Layer 5 of a small transformer language model trained on English Wikipedia (15 layers, counted from 0, width 128).
A neuron's activation on a vector x is GELU(weights . x), where the dot is the dot product.

Input weights of the MLP neurons that the questions are about. A number n stands for n times 0.0062.
n51: -59 -35 29 10 -50 20 -8 18 -5 -30 27 -19 -48 30 -6 36 4 -9 28 12 1 -66 -4 25 12 -9 15 61 -10 -2 27 7 -9 19 6 42 -2 4 -29 -18 -15 32 17 6 1 4 -14 -25 7 -21 -9 34 -64 60 -1 28 -19 -26 35 3 -22 1 13 22 10 20 -32 2 -25 -1 -18 5 1 20 -8 8 20 23 -17 28 -1 19 -3 27 -32 -33 17 -14 -10 -39 8 5 -18 -30 -30 12 33 12 13 -25 9 -59 7 -19 -22 -20 -3 0 2 19 -1 6 23 -1 -27 13 -34 7 51 -7 16 7 18 -23 -23 16 6 7
n74: -22 -14 -16 7 10 -18 -10 23 -49 16 -23 -20 73 32 -18 26 83 -22 18 -30 -20 -43 -61 -53 -24 47 9 -1 -31 -20 -14 13 -22 -24 -24 -12 49 31 11 -13 6 -24 -3 -41 83 14 -21 -10 -4 -35 1 -55 5 42 -7 -9 43 5 61 -68 21 -9 2 45 11 -5 48 5 -46 26 18 60 -7 9 15 67 -4 47 -7 -27 13 -14 -37 23 1 -14 57 20 -51 42 -17 59 -34 38 -23 -23 -7 52 -37 21 25 -8 -27 10 -22 26 50 -26 -4 24 11 -37 -5 -23 -4 -43 37 -43 -2 47 -2 3 -51 25 -94 -22 25 -12
n81: 0 -39 -25 11 -7 -9 -23 -37 -9 49 11 -7 33 17 15 -37 16 -7 -16 29 -31 -20 1 16 16 -4 33 5 -3 -47 -27 64 -17 4 -25 -50 -33 2 0 20 -22 24 -33 -4 29 48 7 13 12 -66 17 48 -27 -26 35 16 -63 10 -28 44 25 -24 -35 6 -11 2 53 -42 -11 50 35 29 -10 -59 30 0 16 21 -2 33 48 18 -4 -17 -24 10 21 74 3 -11 7 -16 36 15 55 -22 -5 -28 -42 -13 9 -7 -23 -1 -9 -21 21 16 -30 9 -48 25 -62 8 -16 -6 -64 31 16 -18 20 3 -26 26 9 20 25 -32
n118: 13 -20 13 27 18 6 27 6 19 -11 54 11 -22 -6 -21 35 3 -7 28 13 2 6 -2 23 22 -41 24 -2 2 -23 -16 22 3 15 -37 -3 24 25 -32 -15 5 6 -27 -12 12 8 31 -13 7 6 -11 13 -44 32 32 -12 -45 -24 -5 -9 1 -9 -51 31 -49 -7 -18 -35 -21 12 18 -33 6 56 -13 2 9 9 -23 10 36 -19 -4 -29 16 -31 5 8 2 17 -2 -25 -3 -15 21 -34 2 -17 -30 -3 40 1 -39 1 6 2 -25 12 14 34 -10 24 -16 -7 -44 59 -29 -18 -46 60 -5 12 42 -4 5 -12 5 20
n163: -6 14 42 16 5 27 18 -17 9 14 -14 17 -41 -35 -23 14 -24 4 5 23 23 -12 -14 34 25 -43 -18 -5 24 -42 17 -7 15 36 -3 -3 -1 -5 -6 13 -1 -5 14 17 61 57 24 38 -14 26 -4 8 -28 -58 23 42 -21 -19 -14 -18 -28 16 -19 -40 -42 4 28 -2 31 -38 14 3 19 16 3 4 49 -31 -54 4 5 -38 -15 5 -31 -13 5 -13 44 80 39 -44 -20 -23 5 19 -28 11 18 -5 -35 3 8 -19 -14 12 26 -41 -16 20 44 -19 -4 -37 -48 0 -33 -19 -9 -12 9 -27 25 40 -24 13 1 24
n202: -14 -29 1 10 -22 -33 -71 -10 29 -21 -34 15 17 -5 16 -31 12 -50 25 43 7 -41 34 14 20 13 42 24 7 -35 -10 44 -35 10 -8 -19 5 -26 9 -45 33 36 40 15 -26 26 19 -1 3 27 44 -35 4 81 43 -22 -18 -6 29 10 -44 -31 5 -5 -1 -18 -18 -6 -52 -5 -11 -27 -15 55 -1 -9 39 -31 4 2 -5 23 -11 -43 22 -22 45 38 -14 -16 -3 33 -23 -24 -12 -4 -8 -28 17 -19 -3 -2 -14 -37 -12 21 52 -5 -19 8 25 -61 23 -15 43 -13 -31 22 22 25 1 22 33 -1 -27 -22 29 -11
n207: -6 -25 8 -17 -42 -16 1 16 24 -12 -60 39 -9 -18 -40 23 5 7 7 -1 -4 -13 34 21 -1 -17 -34 -26 -19 -53 -7 51 -39 -37 -25 -39 -26 29 15 5 12 -11 26 -32 -7 -6 18 40 32 -8 -8 21 -36 -2 25 20 -30 36 25 -1 -33 -54 57 19 11 -54 11 3 4 8 6 3 32 3 52 -10 -8 3 45 8 -38 12 -11 4 15 36 22 3 -23 -33 3 -24 19 29 6 -47 -21 -25 35 -29 36 -21 -6 -3 -10 62 11 -2 14 33 -7 37 -8 -31 -7 16 -18 21 -17 1 -12 25 20 6 -13 -43 29 37
n209: 13 -12 -4 31 16 -28 6 -24 24 -16 16 37 5 -7 55 -9 -22 -11 25 24 -41 7 -19 20 -5 38 -3 -9 -21 -21 -1 7 -26 -10 -22 11 17 18 -12 7 4 -9 -2 -23 10 -35 -45 -1 -24 27 -31 -31 -20 7 -2 -20 -7 -8 8 -13 29 14 -21 24 46 -17 13 40 -12 24 33 4 9 20 9 -1 10 -30 -5 -23 20 10 34 9 20 -40 24 6 16 -18 1 -18 -34 37 21 -22 11 10 -37 11 -1 19 25 -3 -32 -21 16 37 10 -13 -23 8 -1 -18 -14 -5 -1 -24 -7 39 -15 -24 -25 -5 -4 4 9 -12
n223: 14 5 -7 -17 4 -40 12 -10 16 -1 -29 -5 1 -6 17 -13 -59 -18 9 -30 2 -2 57 26 6 13 57 20 11 35 26 -25 38 37 -27 8 -26 6 -34 -18 21 16 -19 3 37 46 23 -20 10 19 -36 -9 -1 -16 -12 9 -12 -4 26 -38 -40 17 13 9 0 14 -12 36 10 40 27 58 -26 8 5 -10 13 24 32 -27 -3 -27 -37 -16 38 10 6 -33 0 -9 25 25 14 -2 -24 43 -10 29 -1 -12 -8 13 -26 17 34 -12 9 -10 -34 -20 -36 -8 13 -11 36 -49 -1 -28 6 -51 -21 -30 -5 -36 0 -48 -1 -9
n225: -54 3 25 10 5 4 -36 8 -6 -70 -1 -7 -36 -15 -21 21 -18 -37 10 3 2 4 -10 -6 18 5 23 20 -28 17 4 17 23 -12 -30 14 -13 26 -17 9 5 6 9 -3 5 8 51 -24 14 20 7 33 8 43 1 -54 -28 -14 -32 -1 31 8 2 -32 -29 -28 -9 -3 -15 -3 13 -11 32 5 8 25 7 21 2 5 -7 7 8 4 5 -4 32 -30 -25 10 -5 2 23 -14 -33 1 6 11 -19 5 -1 13 -15 39 29 4 -14 -7 23 22 26 -31 13 -40 -50 0 -46 19 13 14 -60 27 35 2 25 -6 -9 5
n232: -5 -63 12 46 21 -17 3 -17 52 -30 0 38 -14 16 0 -11 14 -34 -2 -3 -28 -46 -15 -23 52 -11 -40 13 -21 -82 -3 -14 8 -10 -20 -8 13 12 15 18 -35 23 -72 -26 -8 47 32 -4 -7 22 5 6 -21 -6 8 33 6 -5 8 -23 7 8 -9 29 -2 -21 3 17 20 -12 35 55 -28 -36 -9 -4 -14 13 12 38 -21 18 15 -7 1 -13 7 -12 -27 11 35 -30 2 69 8 -72 -21 -39 11 -24 15 -7 -20 8 7 -58 -13 45 61 30 -2 1 36 7 -24 16 6 5 28 -20 31 2 18 -7 -4 18 -19 29
n258: -49 6 27 50 -11 18 -11 13 -26 -24 2 -24 -5 14 -26 18 7 -4 21 -9 19 -22 -22 -3 10 5 31 50 8 -36 -45 48 -26 12 -15 3 -5 -24 -17 -14 6 25 -9 32 -55 8 16 25 -15 -49 25 45 -53 -20 23 -3 18 33 -4 24 -11 -46 -28 37 -24 -46 -2 -2 -18 -25 5 25 44 56 13 -13 -39 -31 -18 7 9 9 9 -14 3 -13 29 13 -6 4 -19 -23 13 -47 -25 -3 -25 -22 45 20 4 -14 -27 1 14 48 5 14 -30 -15 -10 17 -9 5 12 30 28 7 2 12 10 -4 -9 17 -22 8 7 8
n273: 12 4 -18 -22 3 -1 19 30 16 -19 36 41 8 -18 -35 22 5 -27 23 -79 14 26 -23 21 -15 31 55 33 34 6 -3 34 -59 -18 2 6 51 13 19 -39 -16 0 -23 39 -17 13 36 39 -30 -12 -36 -32 -18 1 -52 1 -61 -16 -63 -2 -15 6 -42 24 -13 -25 -6 37 -26 31 25 26 -16 45 9 -38 -15 -1 19 27 44 12 -14 17 29 -43 16 -27 -7 23 -22 -21 -49 28 50 30 3 -35 18 -57 44 -3 -37 16 -47 25 -35 -1 22 -13 -51 10 5 -32 -4 -28 35 14 3 45 -1 -14 -8 -24 40 0 17 15
n331: 16 -34 -5 -49 -36 -26 -20 -11 56 6 14 -57 -53 -8 65 40 -8 -25 10 -9 -6 14 -52 -22 -13 1 43 18 -11 -23 4 -15 -11 -43 20 -5 5 -15 5 4 -23 -4 -7 -31 23 82 0 23 -39 7 4 29 46 -37 -2 -10 -26 -42 45 -3 16 15 19 -43 37 -8 -19 27 47 42 6 -16 4 -9 10 16 -32 43 -19 26 5 12 -5 17 -20 -6 20 -11 -13 -3 47 -35 -17 -2 23 34 11 -4 -32 11 -23 -38 -28 57 -71 30 34 -36 -26 39 6 1 26 18 38 -15 1 9 6 6 -36 15 2 -8 -22 18 -2 -25
n334: -10 -9 -2 -11 18 2 9 12 22 -15 6 5 7 -23 -31 18 -17 -6 9 -11 31 -54 4 20 -14 6 -4 -16 3 12 -38 -5 -5 -1 17 11 33 -10 -3 15 22 31 28 12 -15 16 9 -16 7 3 -5 13 4 6 -13 0 21 -23 7 7 15 4 -11 8 -13 -17 -9 -57 -20 20 23 -43 10 15 -14 -2 6 -8 41 11 28 -6 -19 1 -1 -6 -7 -10 6 -24 26 -20 -25 -14 -5 -13 6 -7 5 23 12 -10 14 -10 26 -10 -17 -6 -7 5 -2 -14 -7 -34 34 32 -14 0 7 0 21 -2 -2 -18 12 -13 -18 -2
n343: 18 16 7 -42 33 -11 -9 20 -45 24 4 -13 2 -16 14 -16 24 -2 -5 -4 -13 2 -6 10 -10 -18 18 28 -46 6 2 -8 51 17 -8 -35 -8 -4 -59 11 7 -18 16 11 19 3 -7 -11 -30 -2 8 -1 34 -23 -10 -16 1 17 6 15 -3 6 1 1 -1 18 -16 53 -29 -6 -20 -10 27 -67 8 -34 -28 -2 2 -13 -1 -24 -4 0 -11 16 18 22 22 23 1 -4 -35 64 12 8 -12 36 3 17 -24 37 -15 7 -5 -14 -1 -1 -21 5 9 -3 -3 9 -38 4 6 -10 -14 -12 10 39 -24 11 -17 6 -7 5
n369: -60 -66 48 0 -13 -17 39 -16 16 0 -11 16 -5 -2 12 33 19 -5 47 0 32 -42 9 24 20 4 4 -35 -41 -5 -54 -16 -13 19 -17 11 28 1 46 22 -27 -12 -8 20 13 9 -23 -7 6 3 3 2 13 22 33 -44 -34 29 -16 6 10 -4 -19 -32 -12 -6 12 -58 7 40 4 -53 -9 16 -1 -3 2 -12 5 -19 6 -45 -2 -18 -20 35 10 -13 8 -19 34 6 0 15 -10 -28 27 -21 -27 3 65 24 -15 7 -43 32 -7 -15 -34 -2 30 3 -12 3 25 75 -6 -7 -40 -23 4 -6 9 23 20 13 1 21
n383: 15 -10 7 -14 16 -5 -11 -12 -4 -1 -9 -20 -1 -17 -5 -3 -31 -23 -1 8 -38 31 -9 -23 -19 25 -8 6 1 8 -22 -26 25 -3 19 -10 0 -41 20 38 28 -7 27 -39 22 -18 43 1 18 15 -13 -27 -5 52 -11 -27 -37 4 -4 25 19 -10 2 31 -14 6 20 -5 16 0 4 -13 -19 -1 14 57 -12 5 19 -8 -31 -16 -19 -16 25 -48 31 21 5 -6 12 -2 21 4 -10 42 -6 -21 -41 8 -11 -32 13 -12 28 -24 -5 -14 16 -7 9 23 4 2 -20 -14 -17 3 2 5 19 35 9 41 1 -1 -8 -18
n452: 28 -33 33 -17 28 -19 -7 -25 -33 19 -25 3 2 50 6 -44 44 -4 18 53 13 -29 -3 4 -27 29 -24 28 -4 -34 -12 -23 31 26 26 25 4 1 -25 -39 -10 -27 25 -1 21 -22 -10 15 -10 -34 9 -22 39 -32 -66 -4 -18 81 7 15 -27 -27 1 -42 -32 -8 -10 23 -35 13 22 40 26 -14 -30 -9 -5 -16 35 31 -6 5 -21 -12 -33 -10 38 43 29 29 37 18 -12 75 -25 10 47 14 -20 35 -31 5 9 6 -15 -15 20 12 -12 -11 -2 27 -39 -33 -29 7 -53 -4 -40 -3 24 -22 -23 11 -18 6 37 -3
n477: 29 -29 -19 -6 -2 -4 23 -37 3 23 14 12 1 3 26 0 11 -12 -14 -61 -8 31 12 35 -6 -19 -27 -7 7 4 2 -5 26 7 17 18 10 1 -33 -29 -33 18 3 2 16 4 -1 13 3 -26 5 -16 -2 24 7 9 1 -19 29 -13 -19 13 30 -29 22 3 12 3 -22 -1 21 -38 7 22 -3 -14 20 31 -11 10 -6 16 -8 -25 6 -36 23 -22 2 -11 9 -21 -42 8 -16 15 -8 27 -29 28 5 0 -1 39 -41 -8 14 10 5 22 -13 7 31 -24 10 -17 10 -18 21 13 2 10 -27 -35 11 8 -10 -8

Each question shows a token from some text and the vector x that enters the MLP there. A number n stands for n times 0.048.

"7": -3 -36 -21 -4 8 -1 15 6 35 -24 -1 -3 3 4 41 -8 -7 -3 -10 21 -2 17 29 -5 2 10 0 54 22 -10 -9 -7 5 10 -29 -24 -4 9 46 1 10 -8 -15 -22 -10 2 3 -5 35 27 2 3 27 -20 6 19 18 -2 -12 16 -2 -2 20 -15 -26 19 -19 -38 -27 -15 -9 -22 -12 11 -3 -33 8 -14 -18 -13 19 5 -10 45 21 -10 -16 -4 46 21 -13 13 16 -3 -6 -13 -25 -10 19 22 -22 31 -7 -10 6 14 9 -12 17 -4 -37 -9 -16 12 -17 4 0 -7 2 -30 -15 32 -52 -21 -7 0 32 18
Which neuron fires most, and how strongly? n202, at about 1.1

"ised": 6 -52 -33 36 5 7 -3 22 12 -16 31 7 -3 11 6 1 -4 -10 -19 19 -1 14 5 -20 -8 13 -23 31 46 -4 3 -4 17 8 1 -17 -5 19 43 12 22 12 -16 -24 22 -21 9 6 18 22 1 8 28 11 -26 11 -28 32 15 5 -6 18 4 -28 -21 0 -31 -9 -39 -20 13 -17 -7 22 3 0 -9 2 -20 -16 28 1 22 62 4 9 -32 9 13 -9 6 42 -4 3 3 -3 -14 1 8 -5 -15 1 -19 -30 6 1 -13 -20 1 19 -38 10 -50 5 -7 24 10 8 -18 -42 -22 24 -40 -11 -9 -8 6 16
The two highest activations, in order: n452, n118

",": -15 -69 -39 0 12 5 3 4 7 -12 28 0 -4 -13 27 2 -6 -14 7 17 2 40 22 -6 0 16 -23 36 15 5 -6 14 23 11 -6 -23 -21 -3 36 9 6 2 2 -16 -22 0 -3 6 14 34 13 6 18 -17 -3 11 5 -4 0 16 14 25 12 4 -60 2 12 -19 -35 -16 19 -27 3 -25 -9 -6 2 6 -34 -22 8 17 -7 61 -1 -6 -42 16 20 6 -3 16 16 14 -8 -12 -7 -9 11 3 -3 8 -1 -35 -6 11 -22 -3 12 -16 -29 23 -40 -7 12 29 17 0 -8 -26 2 33 -28 -18 -3 -8 25 11
The neuron with the highest activation: n81

"ers": -21 -30 -45 17 -5 -8 20 20 4 -14 46 28 -2 7 13 8 -21 7 -43 10 -19 3 7 -6 13 12 -25 28 33 -26 -5 3 7 10 -4 -9 -8 4 32 11 1 16 -32 -17 -27 -19 14 20 40 13 0 -1 2 -26 9 24 -9 -17 12 -21 21 -5 0 -27 -14 -3 -9 0 -37 -9 11 3 16 -8 6 1 -1 -4 -34 -26 12 -1 9 60 -13 0 -21 6 45 18 -3 10 -6 -18 -1 -1 0 3 23 1 17 22 2 -37 13 23 -10 -18 8 0 -21 28 -30 -3 36 43 8 -4 -8 -11 -18 10 -38 -32 -22 -13 14 -3
The three highest activations, in order: n258, n118, n81

" His": 6 -21 -26 20 22 27 15 -19 9 -15 29 -7 -21 10 3 18 12 28 -24 10 3 46 38 -3 -10 18 -13 59 33 0 -8 -7 18 15 -5 -15 5 26 50 15 -6 0 -24 -3 7 -8 -13 -5 7 3 -14 7 4 7 17 -3 -2 -9 9 6 18 -21 -2 -17 -15 1 -4 -7 -5 12 -5 -10 -2 -23 -17 8 27 -2 -7 4 -8 -15 14 41 -13 1 -63 2 8 22 6 11 -14 -4 -38 -16 -35 16 9 3 -4 23 -18 -29 -18 19 -33 -18 4 -17 -20 -7 -59 -33 15 30 -3 22 -22 -20 7 22 -24 -15 -3 4 -7 4
Which neuron fires most, and how strongly? n369, at about 1.3

" TV": -7 -62 -38 5 9 -8 27 5 17 9 28 13 2 -10 20 14 8 12 -37 38 -5 20 2 12 -28 21 -18 53 20 11 26 8 -7 -8 -4 -4 8 20 28 2 9 -14 -8 1 -22 -4 -8 -14 17 24 -7 -6 17 2 0 -24 25 -3 6 52 -4 -14 1 -26 -3 -21 -15 -24 -29 1 9 -16 9 -10 -2 -1 -6 7 -30 -32 7 3 15 47 -17 -14 -13 18 13 28 -15 7 0 -11 33 -13 -43 13 32 -4 8 0 -23 -38 -6 -10 -22 -8 14 -15 -34 2 -14 -19 13 -10 31 0 -6 -9 -7 31 -11 -8 7 -7 21 20
Which neuron fires most, and how strongly? n273, at about 1.8

" Mike": -15 -40 -43 -7 10 -15 13 23 11 14 15 24 -19 -13 16 25 -19 23 -37 34 -17 5 21 6 0 0 -28 42 27 0 5 20 22 3 -22 -8 18 37 47 19 -17 1 1 5 -5 -24 5 3 14 15 -4 7 11 -6 8 -5 1 -2 -21 2 6 7 9 -24 -17 31 -3 -13 -9 -14 -1 -39 1 -8 18 -4 -15 16 -28 -22 0 -1 3 59 2 -6 -32 13 26 33 6 21 18 7 -8 -6 4 14 13 -25 -34 20 -16 -34 -12 -12 -23 -13 32 -12 -46 -2 -34 -11 28 -7 22 -10 5 -6 -24 20 -4 -21 8 -2 4 6
The two highest activations, in order: n273, n163

" band": -17 -11 -34 0 15 -1 11 0 9 -25 32 30 8 -2 11 -24 -11 -6 -37 6 0 -5 8 -3 18 7 5 50 23 -20 17 0 3 17 7 -15 32 0 22 4 3 -5 -1 -41 -24 -10 4 -13 35 16 -4 2 -15 -13 -4 5 10 -2 2 13 6 29 13 -34 -11 11 19 -23 -28 -11 6 -34 9 8 7 -7 8 2 -38 -37 13 -20 -2 64 -17 -22 -23 14 42 33 -13 36 -3 -4 -9 5 -3 6 24 2 -10 5 -18 -49 -7 1 -18 -3 46 -10 -39 11 -22 2 1 31 19 6 -7 -10 -11 21 -17 -23 -11 -8 14 13
The two highest activations, in order: n118, n163

".\n\n": -2 -35 -38 0 -3 5 22 16 22 -45 7 19 -4 8 21 18 -9 -12 -3 12 17 50 15 -33 -2 17 -40 71 41 16 8 0 44 3 -19 -46 11 14 31 17 4 17 -5 -13 8 -11 7 -16 6 -1 -7 8 16 1 1 -20 -2 0 9 15 16 -2 39 -26 -9 -7 -13 -18 -24 -4 19 -16 7 -19 -11 -7 -17 13 -44 -31 -2 1 -2 44 -16 -5 -48 -7 9 -2 -3 4 14 16 -34 6 -6 1 6 5 11 20 11 -13 4 -6 -8 -11 28 -21 10 7 -32 -4 10 -9 2 -15 -6 -22 -13 18 -17 -11 4 -10 16 8
The neuron with the highest activation: n225

" new": 9 -12 -32 -5 10 18 0 3 11 -20 27 22 -4 6 4 8 -2 5 -19 30 16 25 6 -5 -4 20 -8 51 48 -15 7 -17 15 -6 11 -3 2 3 27 -8 -21 4 -18 5 22 4 7 3 5 24 -12 -9 -6 21 0 -12 11 -17 27 26 8 8 15 5 -7 0 -11 -26 -22 -22 -5 -22 0 -15 25 -14 -2 -2 -11 -21 16 -5 -2 61 -10 -3 -35 17 28 19 -10 22 0 7 0 -15 -44 -2 13 -4 0 -20 -3 -61 -3 0 -6 -8 8 -18 -56 10 -48 -7 -6 26 28 8 -28 -13 -27 20 -41 -11 -7 6 28 20
The neuron with the highest activation: n273

"L": -8 -22 -13 -7 3 5 12 27 2 -24 8 22 -16 -34 48 18 -16 19 -27 24 -31 -1 -5 -19 -3 17 -41 52 27 4 23 -27 3 22 -8 -25 2 25 28 24 8 8 -1 -15 -14 4 10 -24 11 35 0 -2 31 0 -4 15 -3 1 6 7 8 -4 25 -22 -7 2 -2 -30 -15 -43 -11 -23 -9 30 1 -9 5 -5 -46 -14 -11 -8 23 64 -9 2 -15 -5 31 8 4 14 -10 -6 -5 6 -26 -11 8 0 7 6 -6 -16 -2 24 -10 -26 22 -13 -23 3 -13 -6 20 2 18 -35 -8 -4 -10 30 -43 -17 -11 2 18 27
Which neuron fires most, and how strongly? n163, at about 1.3

"S": 1 -25 -30 6 -31 -6 5 11 -1 -12 10 19 -9 9 40 17 -3 15 -15 10 -32 -3 20 9 5 19 -27 54 7 -7 21 -6 4 8 9 -47 -24 -2 68 11 13 6 -15 -15 -1 -17 12 -8 39 28 0 -8 26 -4 15 27 14 -9 -6 33 2 -12 21 -18 -15 -14 -4 -17 -17 -14 4 -19 -9 12 0 -4 -10 -20 -25 -12 -7 3 0 47 -17 -7 -9 20 31 27 7 1 -6 -14 -13 -12 -21 0 25 8 28 -10 -6 -24 -8 5 -13 -13 17 1 -12 8 -42 -10 29 12 18 -4 -14 -18 5 11 -46 -40 -11 -2 17 22
The neuron with the highest activation: n207

"ction": -7 -47 -29 8 -14 -21 -1 10 4 18 24 13 -7 25 14 26 3 12 -35 14 -5 -2 29 -29 10 1 -5 46 17 -4 19 -12 -6 -2 -3 -55 17 -5 19 19 11 6 -8 -22 -30 8 17 -6 25 28 -1 -12 -4 9 4 2 22 4 -2 21 10 6 46 -15 -12 1 -38 -19 -47 -18 16 -20 -5 -15 11 -4 0 -8 -27 -7 6 -12 8 45 11 -5 -37 22 28 27 0 18 17 -4 15 -7 -9 -6 24 -11 -5 9 -4 -37 -14 -9 -5 -16 19 10 -15 28 -50 -9 3 41 19 -10 -2 -28 -4 18 -35 -6 -10 0 21 -2
Which neuron fires most, and how strongly? n81, at about 1.3

" saw": -12 -22 -16 -4 0 10 41 5 17 -33 38 28 -16 -6 1 13 -11 -17 -27 44 -3 13 11 -18 -1 17 -20 32 15 -25 11 -7 17 6 -5 -15 3 -4 33 35 22 7 -3 0 20 -27 27 -10 29 31 5 -1 10 -3 2 24 -11 4 11 0 -3 -3 -1 -45 -14 18 -17 -11 -23 -10 10 -26 1 -2 -9 -1 -16 17 -31 -11 3 9 24 47 -7 -7 -47 26 48 5 5 11 27 14 -14 -19 -16 -5 -2 -6 -26 29 -6 -58 7 -8 -7 -22 26 6 -30 -1 -32 -23 3 17 -4 12 -10 -26 17 5 -28 -11 -17 -8 1 16
The neuron with the highest activation: n163

"ore": -12 -44 -44 11 3 3 25 4 4 -14 17 13 1 24 30 29 -28 -16 -37 4 -20 16 4 -13 -2 -1 -15 46 23 -23 -9 -37 26 -3 -2 -16 -4 13 44 4 5 13 -11 1 -6 -12 17 23 2 16 11 9 -7 -31 -12 1 19 18 8 35 17 -3 0 4 -29 37 -31 -17 -21 -42 4 -4 -2 11 4 9 -4 13 -31 21 -8 -5 14 50 0 -17 -28 -11 22 17 14 14 12 -1 -4 -9 -34 -1 22 7 -6 1 -19 -42 9 -8 -10 -13 3 6 4 46 -54 -15 6 28 -10 13 -1 3 -18 17 -16 -24 14 -25 15 12
The two highest activations, in order: n232, n118

" Lee": -5 -53 -23 15 -5 -12 21 1 15 -18 8 6 1 9 42 1 0 8 -31 2 -14 -3 23 -6 -14 6 -13 40 28 -17 -17 28 10 2 -9 -7 23 31 46 15 -13 -7 -13 9 6 -30 4 -5 17 12 6 0 16 -20 5 16 16 -16 -4 -7 8 -5 23 -20 -24 -4 -1 -10 -14 -3 -8 -25 -10 14 36 -15 -4 3 -32 -39 4 -5 5 73 23 1 -32 22 22 26 2 3 25 -28 -22 1 -8 4 11 -5 -10 7 -36 -44 -7 13 -49 -13 19 15 -22 3 -29 -8 20 14 26 -3 -8 -5 -14 27 -6 -19 22 13 6 16
Which neuron fires most, and how strongly? n369, at about 1.2

"0": 0 -70 -30 -8 4 7 13 13 18 -20 31 10 -12 12 30 19 -7 -21 -32 25 -1 18 20 -19 3 -2 -2 42 12 -2 7 -21 13 5 -10 -8 -14 20 37 -12 5 12 -34 1 -20 0 23 -15 8 29 17 -2 -2 4 13 4 19 18 12 24 19 -31 31 -2 -16 19 -23 -28 -48 -16 -4 -26 -14 -7 -22 -3 2 -31 -16 -9 15 11 -8 55 -16 12 18 0 41 30 2 3 5 6 2 -17 -40 15 2 24 -15 4 -1 -19 11 9 -15 -18 -3 -3 -11 10 -29 -3 7 -19 22 12 0 -15 -16 8 -34 -16 -10 -26 37 16
Which neuron fires most, and how strongly? n202, at about 1.2

"Y": -16 -33 -35 -5 -14 -3 6 25 7 -24 22 12 -11 -11 40 13 2 30 -12 8 -16 15 6 -3 -3 12 -31 64 16 -6 9 6 6 1 8 -26 -11 25 46 10 8 -18 -1 10 4 -1 4 -26 4 34 -8 5 42 -3 -5 5 -1 -5 12 3 1 4 25 -17 -4 3 4 -9 -5 -22 -1 -13 -3 48 0 -22 -1 -24 -13 -24 -15 -15 7 73 -16 20 -27 -11 47 19 9 5 -7 -14 -11 -13 -36 -7 4 4 5 1 -31 -27 -9 -2 -11 0 -1 -3 -15 9 -8 -5 20 5 16 -18 -28 0 -10 38 -44 -21 -9 0 5 19
The neuron with the highest activation: n331

" in": -10 -44 -15 -6 17 23 27 7 2 -37 41 11 -5 14 16 22 -9 -31 -44 -4 -5 52 4 5 -12 24 -22 28 34 -5 22 -15 30 10 -12 -30 4 21 36 14 12 2 -8 1 5 -8 15 1 44 13 11 -4 -2 -6 -21 -17 9 19 9 8 3 20 8 -24 -26 10 -12 -11 -22 -16 10 -15 -14 -31 -9 29 12 14 -27 -12 -16 5 12 44 -25 0 -5 7 11 5 -4 8 -2 22 18 -4 -2 -9 6 9 -8 7 -6 -18 10 7 -9 -39 6 -10 -44 7 -32 -33 24 -3 -11 -10 -9 -14 -31 30 -24 -22 2 -17 37 15
The neuron with the highest activation: n225

" playing": -9 -24 -45 24 13 9 8 -3 -9 -14 34 25 14 7 4 29 -19 -12 -28 17 -2 37 15 -4 -8 7 -27 36 35 -25 -6 -7 1 8 11 -1 30 32 31 16 23 -5 -23 -10 0 -21 11 -1 31 13 6 -24 1 3 15 7 10 -1 44 20 11 7 -8 0 -17 13 -17 -36 -16 1 9 -5 5 -24 10 20 4 7 -14 -5 8 3 26 62 -30 1 -37 18 3 26 -5 18 -4 -6 4 6 -9 40 -3 17 -30 -8 -10 -38 3 -3 -37 -26 3 -12 -35 14 -25 -12 -9 -10 -7 7 -22 -29 -37 1 -11 -8 -19 -23 19 10
The neuron with the highest activation: n74

" the": 16 -13 -27 -9 15 8 4 -8 5 -27 19 17 -12 8 2 15 -10 53 -17 16 7 60 24 -6 -7 17 -7 49 17 4 14 25 20 3 3 -22 2 5 35 24 13 12 -19 -3 14 -16 9 -7 2 3 13 -13 -1 -4 -6 -3 19 -9 15 -1 15 3 15 -15 -22 10 -34 -5 -33 -18 -4 -22 16 -25 -10 5 4 12 -22 -12 -4 -1 -10 69 -25 -7 -31 -6 13 10 -1 22 1 5 -25 -21 -18 28 7 8 -1 -2 -17 -33 -5 22 -14 -14 8 -3 -63 15 -49 -15 -1 11 5 -15 -24 -10 0 26 -27 -11 -10 -7 41 5
The neuron with the highest activation: n343

" also": -16 -51 -16 32 25 -17 35 9 11 -31 14 37 -10 23 7 -4 -10 -11 -17 18 15 15 7 -4 15 17 -16 53 1 4 0 -10 0 -14 8 -17 0 -13 44 12 -1 -22 -12 7 -8 -1 21 1 32 22 -10 -1 11 -23 8 -8 -20 -14 27 8 19 5 9 -14 -22 8 -44 -6 -31 -12 -7 -15 -3 7 -15 12 -5 -5 -32 -19 6 10 -7 60 -32 -11 -43 34 39 20 15 14 14 8 5 -8 -5 17 4 -5 3 2 -16 -31 -9 -7 -16 -29 -7 11 7 19 -39 8 17 27 27 5 -6 -11 -7 0 -31 -26 13 -19 21 -3
Which neuron fires most, and how strongly? n369, at about 2.2

"2": 3 -39 -32 -24 -9 -17 28 5 14 -24 5 -10 -11 -18 21 13 13 -6 -8 25 -14 44 21 -7 4 23 12 57 26 14 20 -12 18 -3 -15 -22 -28 24 29 -6 7 0 -28 -9 1 -3 0 4 25 31 -5 2 44 -2 -2 12 27 -7 9 0 10 -11 10 -6 -17 4 -36 -24 -36 -17 -5 -10 -3 -9 1 -26 15 -4 -15 -17 19 3 3 57 23 -20 -20 -11 37 27 -2 -6 -4 0 -9 -12 -34 1 10 11 -19 9 -11 -9 2 11 1 -14 11 -9 -42 2 -22 22 1 9 18 -9 6 -19 -17 30 -43 -23 -9 -11 18 29
The three highest activations, in order: n223, n343, n331

" U": -14 -15 -10 -24 4 5 18 -3 10 -30 36 11 9 -5 42 23 20 15 -4 2 -15 35 28 -17 17 21 -9 55 28 6 12 -7 17 -5 6 -30 -19 19 46 26 -40 -21 -27 -20 -7 -21 -16 -3 21 32 -11 -15 35 7 -2 -6 34 15 28 9 -14 -8 3 -27 -5 10 -1 -18 -6 -23 31 -35 2 -3 -29 -23 12 -22 -32 -9 -10 0 -13 35 -7 19 -3 16 9 2 24 3 16 -12 -14 -16 -13 -15 16 -9 -21 7 7 -26 26 -2 -17 2 6 3 -27 14 -45 5 14 0 15 19 -11 -23 -1 24 -31 -34 2 -17 2 6
The two highest activations, in order: n369, n232